Layer 4 of a small transformer language model trained on English Wikipedia (14 layers, counted from 0, width 128). Numbers have three digits each and are written without spaces.
A neuron adds its activation times its output weights to the MLP's output. To switch it off is to set its activation to zero at one token and run the rest of the model.
A neuron's activation on a vector x is GELU(weights . x), where the dot is the dot product.

Input weights of the MLP neurons that the questions are about. A number n stands for (n - 500) times 0.0012.
n3: 579442582672629486273580296360543410451330689464755496476384317543556563774628400643590210490388541304619407784393358360770445422665370409489631479609436500387479541456528344555400489479332412479479650418599511644504580514428572389514510580635363554518554472524582766394457573633398448622539433365294574640486398557445399402493507630427405578413320428415324540743471342394819310562673
n71: 544578693567584516601595327398394289580340362480229388469293396689527301496508571407566292520205688529606686596569641487318250366528398640517530236524740500442472505572397562751500377416240491587455690589517508488571649557451423457481775595568295582460394568753492772222512319318296281558387428669424668257641471548537413535627606578595335335582409718621822760696566555509373549599596
n74: 320669611539719647504336588576468337405532351101457418732276526557464646492532542404500583395400488492464428540512395483441562459697314639716492623598370675573555750634461764333500476674529176539652532630660657496496569670231589389696302533226351384282873421621473428418280443323706700747345369488235421601330395448345579434472362528531687612536475496488508459467427353368504390381549
n99: 448580413320587460692477264468669268756504521388414377535307270457634465543357558444522488600521554484593512302496302200379360533480609794438446362590528524659508600603120666569421767611602666304460727492685375324467606710576513560277492756639488414358633630601508508357360557359601475405480349721785557466620565321549571477403516439446411492371590662448730777512387269297601305541574
n125: 304520366576386597547316586475649619419350580492332667451371552513518722689337445712616391385313736313678893366508492677612525517287492358530658774408488256492364611728508562550466572581538308644197549441260463473651487628410275605866285346520454399476670267268449336403320846588375729576411553492620607470650322545367500619330678359432417553541433472398607554449533436422483542546403
n138: 549448299288607362405421599301436561709420551446427426505597404700389478434478332500436317679603607450514459196267330790557750677464605711668514254672193496784280372470641459578608628518454615654532509453602591621352532473734591356470605637330737418447354407425379238163477436566288276579496491814656603680374509774440669592359873564439834361327551556835618679602518647304429183380352
n139: 355408360345732677340593318725676420582681491633334525127287522563635480610653539566459319504349521352508425409314742645480543667325471593388391639582438587432118575699496277352638671463394735797483343584718588584385814571400672717624330745587479362323597210536408408517517437480455638500611302556587664430524593446386445464445378471633534492328828404380678348282433487566443462542350
n165: 567659512508582449455469477484480591516774312480623331535461382663296228651642516685664527416430658560524599582579374342427524516453763440602500485454255625560581424650574560520393519336456698431425488515419294583362367580788354492451600576383345572574348523477371405751330291268375598524688500473426638458390388425753696688727695329239315547476407568531574343427588272571041295625662
n170: 569411558462484408734530474415598526424810136465525670365527339588496390443566384627365546650387647422547566531569616492288520712364324614580117596367523577425526535655875347516416382504449599421477573507567449408540457730697627451545324508512556633389449382240418267330627500307361508639492512316674631492410594515516645647324527664459685465132341664657468512544641398447520370591683
n403: 684658360435561391485638299705239197523442411457703532470377450704500720684410492645718306621537544536346692488453439463396347791331654456447345605377330286360550647351373516568512500577488529477669469414601394676420468575555670558436416504523310445647559577687545551279195448615209565363601574227570453455330409687580551344504314425367592352571516542574648552613433767811529548552331
n486: 472628577607314549453558413521454452385486777602462504365479635607370486586711580598269570589394598507845563566683418467583424591595489443296474406386312353425208592472448261529712465535284282541479454699446755625569651454489638350432524647559613330608411555483338256605563575497604452558622357520511500448405600486615355623393496472356367465414576385451518407583668382724681615500351

Output weights of the MLP neurons that the questions are about. A number n stands for (n - 500) times 0.00063.
n3: 362412596681470509538588613630531534494528563567723732520459389602523445676431402525625488609410398327521569416497522457401449420428380600506711389252448406574549367584408295443438455617503638389247439744362525569606761584490518426556512564544429617280198568643583585472481351400481335435465494388315573627544573516534427521615512538616589542451506431518537484497587497451553413577423
n71: 641448567408545511394418681318652521476725492575351508622562367469643542485358391549476595373547450326596530411431298234432614489508659512492403803460512358518549378740590548322557684589572530410237376468463470577519680379453325472582610444527656217441520738644383426554565488466536477318403713448559373292688411436527430594467860449488614541489258542598902376251500570724402504324595
n74: 566383278226587566338597458725363380473696413542599449494378402254596399360431711630392513541483284407427599481684579433565456669530590536255592604352634426434425520496603345537412470537569506438494451672578354487423431475773414439514436539413670466490361522373554550351464720375419436619523480619632519436444627698523430494462432473626563624490605737532516543329580424596380598538571
n99: 418454099785475482579687642482394610321618425583568439497615628500416445445593406383595482391508399481521547454570522439394719504325373437470493631379558399375376397715616558425339523597585221590609253554408624474532305358440640511575527258643405446606332345556387624753548450640565361349623511359468363462582575512511398644593616645713735529638263520377619340747571510612417622369431
n125: 589311349663378525508418333514354524640346357644425557634518507441469161591663684573489485573557468348667514486183269593464637635437586441634339478447561341422591624545811423559412470414612598514377576454524431515349478489526728382708425821617679485530679560227545388452220366554546429220537534655623428609419440496412320665400486428537512539453397517453518578548603530704547379496637
n138: 313601632217330473525116591527536278496728537480820604558512407468458520640367406580798328576408363366581523597448420508456434536541647670683348623392542453592488600748654382467364496512976480500473575445352321602445315527199586392273478398414672450615733481333578623711500357488733467423410339425512551677698643462307319512574374554500398383643573690445468703582391333454392733473446
n139: 402688485425390486672276309128708578338552485676504697609504363351399537240774382659608656727743463406471511514369291544430321515617330718489587559357636474493459507596386406549344641492555357458411548609447570436544463583492514254520562420489459500668566521293698341553485562544492314657594604478615321458500538620496637478504412477579504305485320462581668440604749359543500247668504
n165: 559471396506542444522375597506512534465285576409494481565516574358599580518394453396487558459593371450411542434392537657295535476606447503344428558506622312622375396507597406431472427638510394471500603516560698332548596488446554513546263654588500323399510609311557644373704674569678635471634405467704364617596506452265481539482427592578700416342488377667388644440497645426510602465487
n170: 586452290426490497384403455349542457456556748407620401551613571232555329612433532444387661517412345422629657609302454662266514629447521429432455626456507417526399447160608533454332403464585562354426476688542538593448595310699476616508467593475283456265580615593565464450716445583631460577675544338497438482504479284532424624538458475575429695660511399451725550539445458810481592449890
n403: 405433497500425471593663487449510552376727582369448403470439619360225454290574592493586407484586716480722458539490453552407577464611565449638526510568587487436278467444576392405663565378749526497372447542551553267663634745466601497414311497534610368363458382513558490615695479330707606564395490618555703363698558371262452438481313721483365630503581596428487412516351552409378333471483
n486: 522646497606512595695475676534473577578494404577547516398385576467421443551555226638528575543584417405550485497412557568545656479439334448607462410541692450467440446405583588570386515427468628350532375560503494427414554596543614416732416512417344352627416422398367386537485449479800491463225503326552689485518491553476540556418438459485769576607488416458589393377626609225442413555597

Each question names a token from some text and the token that comes next. It shows the vector x that enters the MLP there. A number n stands for (n - 500) times 0.0092.

Then comes g, the gradient of the next token's log-probability with respect to the MLP's output, scaled to length 1. A neuron's effect is roughly proportional to its activation times (output weights . g). A number n stands for (n - 500) times 0.00072.

",", then " a"
x: 578340475316508459572222291573513479577673655499246528333625664500640412508485504590607365427469455574684494285543567267698647801751502532599230478464675363559535443455634621463361736526923497370345501529350707601570305615448409350770504390340417226476234402661521415427454199668263381605494692630614370686656252408514597398599687403612393485701473602569382322495685474390522360276566
g: 652374327314317350502333474307510447663426687404577399463557471399561477425516611590429602559809588371465495399594599642822460499382446681486396719681442737502568478461609298461354565647528356544362626448418622572360449634298440515402372695483407729542469329499196573652464635470705624469514495387641593451649489581494363532275507478303633589649736626435636538354445456358357375417379
Switching off which neuron hurts the next token most? n138

"i", then "i"
x: 453351316365497508596476346635516526559619681553170564191664614231773461392487472624445471483353435673482566457509711134690562675702488425574237550516478481511590450367522469316400597353875685215392449723499758617511525616384384380584488581432442247364374461691401597519684433433199412641550585690641482642552426413486437599587371403643357470891420459618511280420730529474572517355601
g: 659628321404572500513572256326447662633366452641572437787576586173342442385473483683673516496253415626286385349535702563486561575509578467357508367361641431481406532454423407499142569440789450383562536456674522676456463626581463790531457568632379580450553489514433503566649546457510615552477590536684374692438393437526223454509429657346622355512397670493244579652388532583434342509626
Switching off which neuron hurts the next token most? n139

"t", then "ain"
x: 528428444454530550562415471420601492636480706270340565231576562264757665471613514596542480497249367822555449423508551206646557815758548491372268294616633317561595469267580398442497578408647600152543447619576725448547540544551443505646506577307526322492322380654509435539741391548296316630633671479651402580542273493590424409500449472577633347568733541494258395567719268446653551250579
g: 570451314722575656491306734664379501567527687519645326462477466476294491413650392645675535562635341345511623521429491639580359396534653502637561551447527525682674475256394360484531477722368596471484317549864512469464530289346207334437475480359406447506547542426224282667532561496465391387359584480640700562709405464477511396493460531495569650581555270543489351350367758424647589602524
Switching off which neuron hurts the next token most? n486

"is", then " o"
x: 544411407341474444627368375564482301570573722552357350155472732436739390405610528526607343578355423670544396350526581353622776621679596326378301412552657283489597293309632627530382515492606535270484480672592696681488507658602317352448615610548280308444494361667413598448616104591208423605588760660591357726568415505450629516576446670601346419674456544513531227543772342556603421303574
g: 552206393469476472575494713611383441346492700355400376629348520356581436640564715454625423593679598320534561509492747502511345537538487589615514602567466588342545542624475509517569765488496367515534750447453525686533388635468490597394448604490474521515196670123578354697345510428498528392504566389235771641314747625632367360470573546389516374621632365240512370454475430531474433467316
Switching off which neuron hurts the next token most? n138

"\n", then "-"
x: 485355598237435603697317349573475362583618606527283572321517684472694444612504523549521442340269468640569407540599491174538549739757598480482263604624692492542567363435596632376247675484761498186477469629441697509442471604361385318678656464426502258483271547683489685467597228528291288615428702257631350701611290410369475420732628470671487530690464577597529348573707488333485571249575
g: 577481575619543549555607535508349450496679704679297513348551487533501505353489510631524503271378314683443468279385561385480375467335549376345529375479574342810698433727256424327386639558353478491585470643456368413635778473460462615579581322678637435565516426617625624596623418428372684674428711386520347609278595515520629513463390558360479557544353533570335506576352559734341170572612
Switching off which neuron hurts the next token most? n71

"r", then ","
x: 391488564538394542612238391435524558605511762445402628299656790355628559355547349738443503381531448576581410416493720177615589700671577565474296337651650563534619399283647277314386531402521501366465315629472716469409363850446312361773434418453308280484553441613369569481718500661384264756616607407620438670487344460404393557669405278706481556600591304416384449610703427484595601325560
g: 506401504351487585527603394645389598329621439669354601497344619464564362654432668264589599403678239547426471407579414544492676638359701636546489481420410616475673518631487400468418882666500499530383490497432460552639360435474485678353505479391609212538461274760436323703494392581500357424496446659434578226476436543358654433516619394473284331662419616429439572421454715781628627416410
Which neuron, switched off, raises the next token's probability most? n486

" de", then " l"
x: 632523436463349362684302391589388461584795700480197546278697663441681435579658368515610469571375638571618608549493750191626657784534356407407282312377695584526608295445646594386328614398705593290476487535547628610432425632549339355580594460347377174394241560659484403524386141798288508610663596518506347622472341422475461612629628413527688455644444594652462161574643525377565305316521
g: 651449660351556360568439561194474595579589610596459603524330508509602550638550512518588623513397403422542716493444907599597546402362496514389418439568719586458219416413564290553313405367433334487468566626655384507425762496598508550469536727513273658306234472463418453554339678339658675540425464372519398521341591365192466562472561561525598333645593373468653411588623425484394513470775
Which neuron, switched off, raises the next token's probability most? n138

"a", then " G"
x: 559355339393451392605516408593464368631528566441177439298580656327806464496597560543455510464265447641631541465602797139667518743662499324446249470469537236398643425287610614467468639400687752283463409639412661578403496532601349362709547637473333157393491422641533502436533212537218437527659670619693331674484359546570408445502644488675418525872471731557469274539678530500569530336565
g: 492571457497534548358259586553447368350630627365537204352524468363545486471662529332400370498546660759469605582395533444340416519735551474534726431409547362378531415519465480484650359548629598647590474631471469487572441571674608234648367526423505536671595862311415338441717529595620375536392791400457405487447470338508607603612336609545643587376315637470299421279265572674517346663569
Switching off which neuron hurts the next token most? n403

"5", then "."
x: 471232561448469397672461437560418387584742502521429524312611612484717448350527448581606425399250436584559360460697739241830623764731539350352259486516599335533535330353550702415395658480672409349341440739470770554591354528435334381662520478462397422353239354724496576465516307402335336572672578641517274691678281557464508303637593328449545402765629638691504433598602430457546584281574
g: 436382266654547372472700546441367473396557514471574358667493622497674558343619421516355738591518328383521550325646859586630535338426427466356541228327380559607431321248387465535653313413441350456599510633719485552608531570463594510412553653658319721437577470479530754519483618450404393733615323568409280598496657462593542727289281431572539524479476472377399481501619426668584343554609
Which neuron, switched off, raises the next token's probability most? n71

",", then " the"
x: 534298485344453472589227323563535462580710643523274537322600675465678382518505447612614335370421405623695458342564586250718687815748486515561240466545644385528535418450664593436380787546844457342348533549370730592519341623423437449752482390322406254410274401642505437472532237655237414612483713575603414691625234442448548393575636403622404501701551593560406224512713449426532384255553
g: 452607361380378464509567462548673234603524515454494480771532684472548351505490437446505600290429435508408586481547528697620487478497678761425369377503276561433499459368661412560322585684769587243472508675630656409544362437360524474300434702354403670438610244772454710565524421449707649549613204412546501666535478404433616456400673432569525527546668405231567545514522557412473366268362
Switching off which neuron hurts the next token most? n138

" M", then "y"
x: 469340446345440598612297465584556456591631554476402488264632679360716508362632553672427484456232354574482470479535595257590483758707536288311202520554551495623563332436621705369478411554672676264459470744461750567507405641627450324721394510306255206271330274641456580557592214671363402662500714369586342675670317451426495439766550438604552518532556749604427333493626524551501540352666
g: 495578318602442644588634409347601565464501482510520506498417328244602900427392605389439432415792541466512422691368513550647424460556605457487584680501697331521571427445378415431520490420443514617310314391415325440815466495505662725450554611598410470578513526462439417562420507473424364578508560677293517340537543503587654722572376448728235318595587528849307614322490462251404366530587
Switching off which neuron hurts the next token most? n139

"k", then " Al"
x: 473509455364555581549422315453349628587597653257295482272536646283670612334456566490590454328369506755612494400697536218730528601728498323489198373367704443672549508457506752557465617543752551329503441604447780544471372586512391263598497564551434253435379287683555567382493317631398433708673566473453288627682273364533463382471316489552505417841550695651293349547631463550533557310734
g: 494475520328407506653517517527634412435592182625678485500454775675491501664372478502359432464731584323577502550556456433417310620388643453455580515369478344580470410336438429538399482542432507495304211361587414438665576706557488424376552598353663535545475436155473575397632532633449802449408569463557478574612743449504850602700747567504492316590440493453553514189526476548670338375347
Switching off which neuron hurts the next token most? n74

"her", then " had"
x: 450353491470439558599300414578422554608681509470380653149473662330638591502400483319610472501491397699642345323595713245650473732573522386435317343477660398563472576362499483485411690478505871326383478633513786623485639493374417324574630504524204165388559465675679448566348321549261363576750671531623387799697332379664504383475400409700358205779552712604442281521609452512521498394585
g: 539607478504864474346637513610569500519325299502315633569489253538228366619283613783356583375455444424481435425471585541538716540429566396481455614531735567538564535574565447484459549580300432425650535554514605584495583377525651599263531482365793701548420530264257596636292313474332646649413367503580463739392491370545510506568677429391623487566497474252342450422548416306621665508545
Which neuron, switched off, raises the next token's probability most? n139

",", then " L"
x: 536371447299432478536240352608511431600701644528278552295615671494632355531481436594583309391445407580766498318554604288703611818696454517596251462475646331560562465453700633417375815539855503364374535520386762570573305644476435404742469457328381239444267383653469393439471242672247392604473654611616402654631235481440552408596696405557374461709513631557408265533717442488501355304551
g: 449363487735605772501404500492341397333662624322381542443738616452584603754671449513468634672562504513659559435484675369506753615338280662241292525504645488280612371488512592678550606615497408566517439608476446356508629480360470549461465614266312520509585481451328446604394093539582463433525446342454550442402691442576548505283618570662424564453250320440389461495713485605562459459591
Switching off which neuron hurts the next token most? n125

"l", then "ing"
x: 387494565408461413728338443547534520585417591241281658379556635286617414291386297546557457455489456722456495345493758239700615760524504473498209387532676499718651445446634501374274350392727605343582412579460740675516398866474354379625461442513319306409510389773573518475544391627293304647603687403452463662573293377383391455568407453620524591881667654486398415575656491614581422254556
g: 429475515328658630346422556714520630565650438508660443607307636310590511536502455705684457369383274484395260313533493522469504599378504865505590532470428532791238397601411378392608518592603330309565339463575313381437611567719343562663628709447443229369324405619537551552558508504650441535711557552383331426434560565364510454374579633716435408575398417629525464470533339509709368531629
Switching off which neuron hurts the next token most? n74

" D", then "ap"
x: 471362445353449613505198357505419453487712624512368592359665726458721597566581408668545644400383474705573602592538601322605594731735481477266222587510598456491547341432682620320444473471732591220484354510375733464495294566522477297700436452385300320343333422571619507446576159666318366725523676299547246724656312387529601654617375442755527523580529604585294198494685437424536437417684
g: 588512613592581471415582539667602427447504441372700617649648619336669384142659451406442410317438434418373484330503636317389290446521405358634693505418485444714527516559461479484145488529642503507341501475348460532464642586696462629409561608430527412737310455399601571638630551467502600580616615331605438394611355481356329745791492525476399413701464618353236612427635386732447588427403
Switching off which neuron hurts the next token most? n170

" m", then "ex"
x: 551353410213472513637377433616444595577679472518374542272710638335719572450588620652583423394428414497510500446556696235582600690791521309484261411480706514561574283425533513382379440514793598189241442704486733659468451650560432307672548506322268164361353340688451532502575310652361416609462885469574387777496311458454460509742617490602642504400588710575407319597647393507414465278546
g: 604623473651718503464389646244538444520852493718546552558413568448534456604640629358515515615463408488306371489536234566511502428434472309111351594367579652383547443601596397502324457786419632480582630445426449444451394444386557753593597397494365753449519475385568564464361382331477432331416303417730518454603488512809299504487627448583421559445593282419484432525602639518546485634749
Switching off which neuron hurts the next token most? n170

" p", then "ur"
x: 534356401210471439553417462556317523529641602428418539366605650302703509670519473724380408251448529495543517524497654232584648797791389286635316412528683513629502382420611467325311566594667553116396419604519724642475517704484339389679620589422334218352263456599562465541619355592229399629534813534598360755501403472422488570641467534667646580514650659499349304541737364413380322252628
g: 763376525568492372571462413746432523438540462519425485482713494266636573463266460540578490352494744434663538446485469559509397493309290434401294513521338315364438317543514467717749465627682288322405570326453641667586598577502573692744444652270644454469526450638667533487557398617689683390476685499451502425304478442467747398504669578390394612355693416302381424565568530541435252511541
Which neuron, switched off, raises the next token's probability most? n138

"l", then "k"
x: 483492529390490356676332386531513442545451568297251659317585667321614470425486334598506628476483472718512441341502744266679580763566545495483254442629692467733547537362638501423225469353672538264608300483397732587575414767474320292603511452512373236468470424869511372421567354665333345665687603388483382725613245505458332542597381495601611542812568654474364321654636478537561392292619
g: 484563471523386544381449596476596508620396790534478381518499614642708573395513574463514640566170682419580233574483376539595449720514459480634496599423652497582519262542370630583365579330497301533393550440314542609390552728567485638385803589715508360596570592349407627456281281489584587500670355442497393462465389474236842389397466509522328486682347364511230432436462473566495600436697
Which neuron, switched off, raises the next token's probability most? n74

" T", then "ay"
x: 522339379261570595616282467520425391525749566473421535306527668346709503465647469590473551357359437712601549611466522319535372701755413307398095491503685424652533446476639600426395529563688697257518512601399749414592381544574362412685402476320200239319292380627427616513607277477277393766644671440578319623644231558480493457593607447731515565613647579514390380516730489427564486421669
g: 408425471666615535718478311358626387311667400297584467727617424698469440338171472475573538301635656542563423468534588562487460561495614738553499712843436499406499552320557770517599443437519413712625492576535480581490465532569319288600292498555432429420397490543532419305483654500589238538491566504580547492295445378648525529486224252575424808679498405545553496593537294418528404430410
Switching off which neuron hurts the next token most? n170

"==", then "P"
x: 373355603277425596524378387542492377639752740312442551287544718454748516549539610498587305460400574478387351590600639439654590736734480329478323546568559441606594409342641615391246500403642473104428419518303685598470399384396370338647679448457434197574311560658662541570678311602259352709529493384496484725516336506359424598730543471667511604616480509542323258653804493301690559258560
g: 512626433565657494574204593321349654489514396673706559398491384815572444600696596559467500557447473441461474585562529394548562624521459438561629695270531611580588519417576375408349215448223641376425397601589496301349627568597503268545326459550674540367711328577281610484373580425588520480363418473511525381540502449383321828545530516710450606429350577519567598619508355153642649396520
Switching off which neuron hurts the next token most? n3

"al", then "ix"
x: 645400390441487363704407322573402312709720592350431479257546667307629453492676297706557492503456496712673361418691683295602553745649491419516231380608631490497593312388573628371326644374839501321477449590419688607372492596454310412458649483543311273351473347682476413456453328641181314537689668509695341668661367566425524357552414536632402481764549590613551311561687374620547549216555
g: 614689518451391488505586510657722625324337159429697620373518465576463715452596701542421531376664521548540596622325423449387462516523351418452511612455590725430638513472370458431587407728306279456594427308381550578535551550520593552652564349314356638462369648261461603559634534553630495412417566219426723306368571547589509648599394427418622673426571492468160569477380548437384345469796
Which neuron, switched off, raises the next token's probability most? n403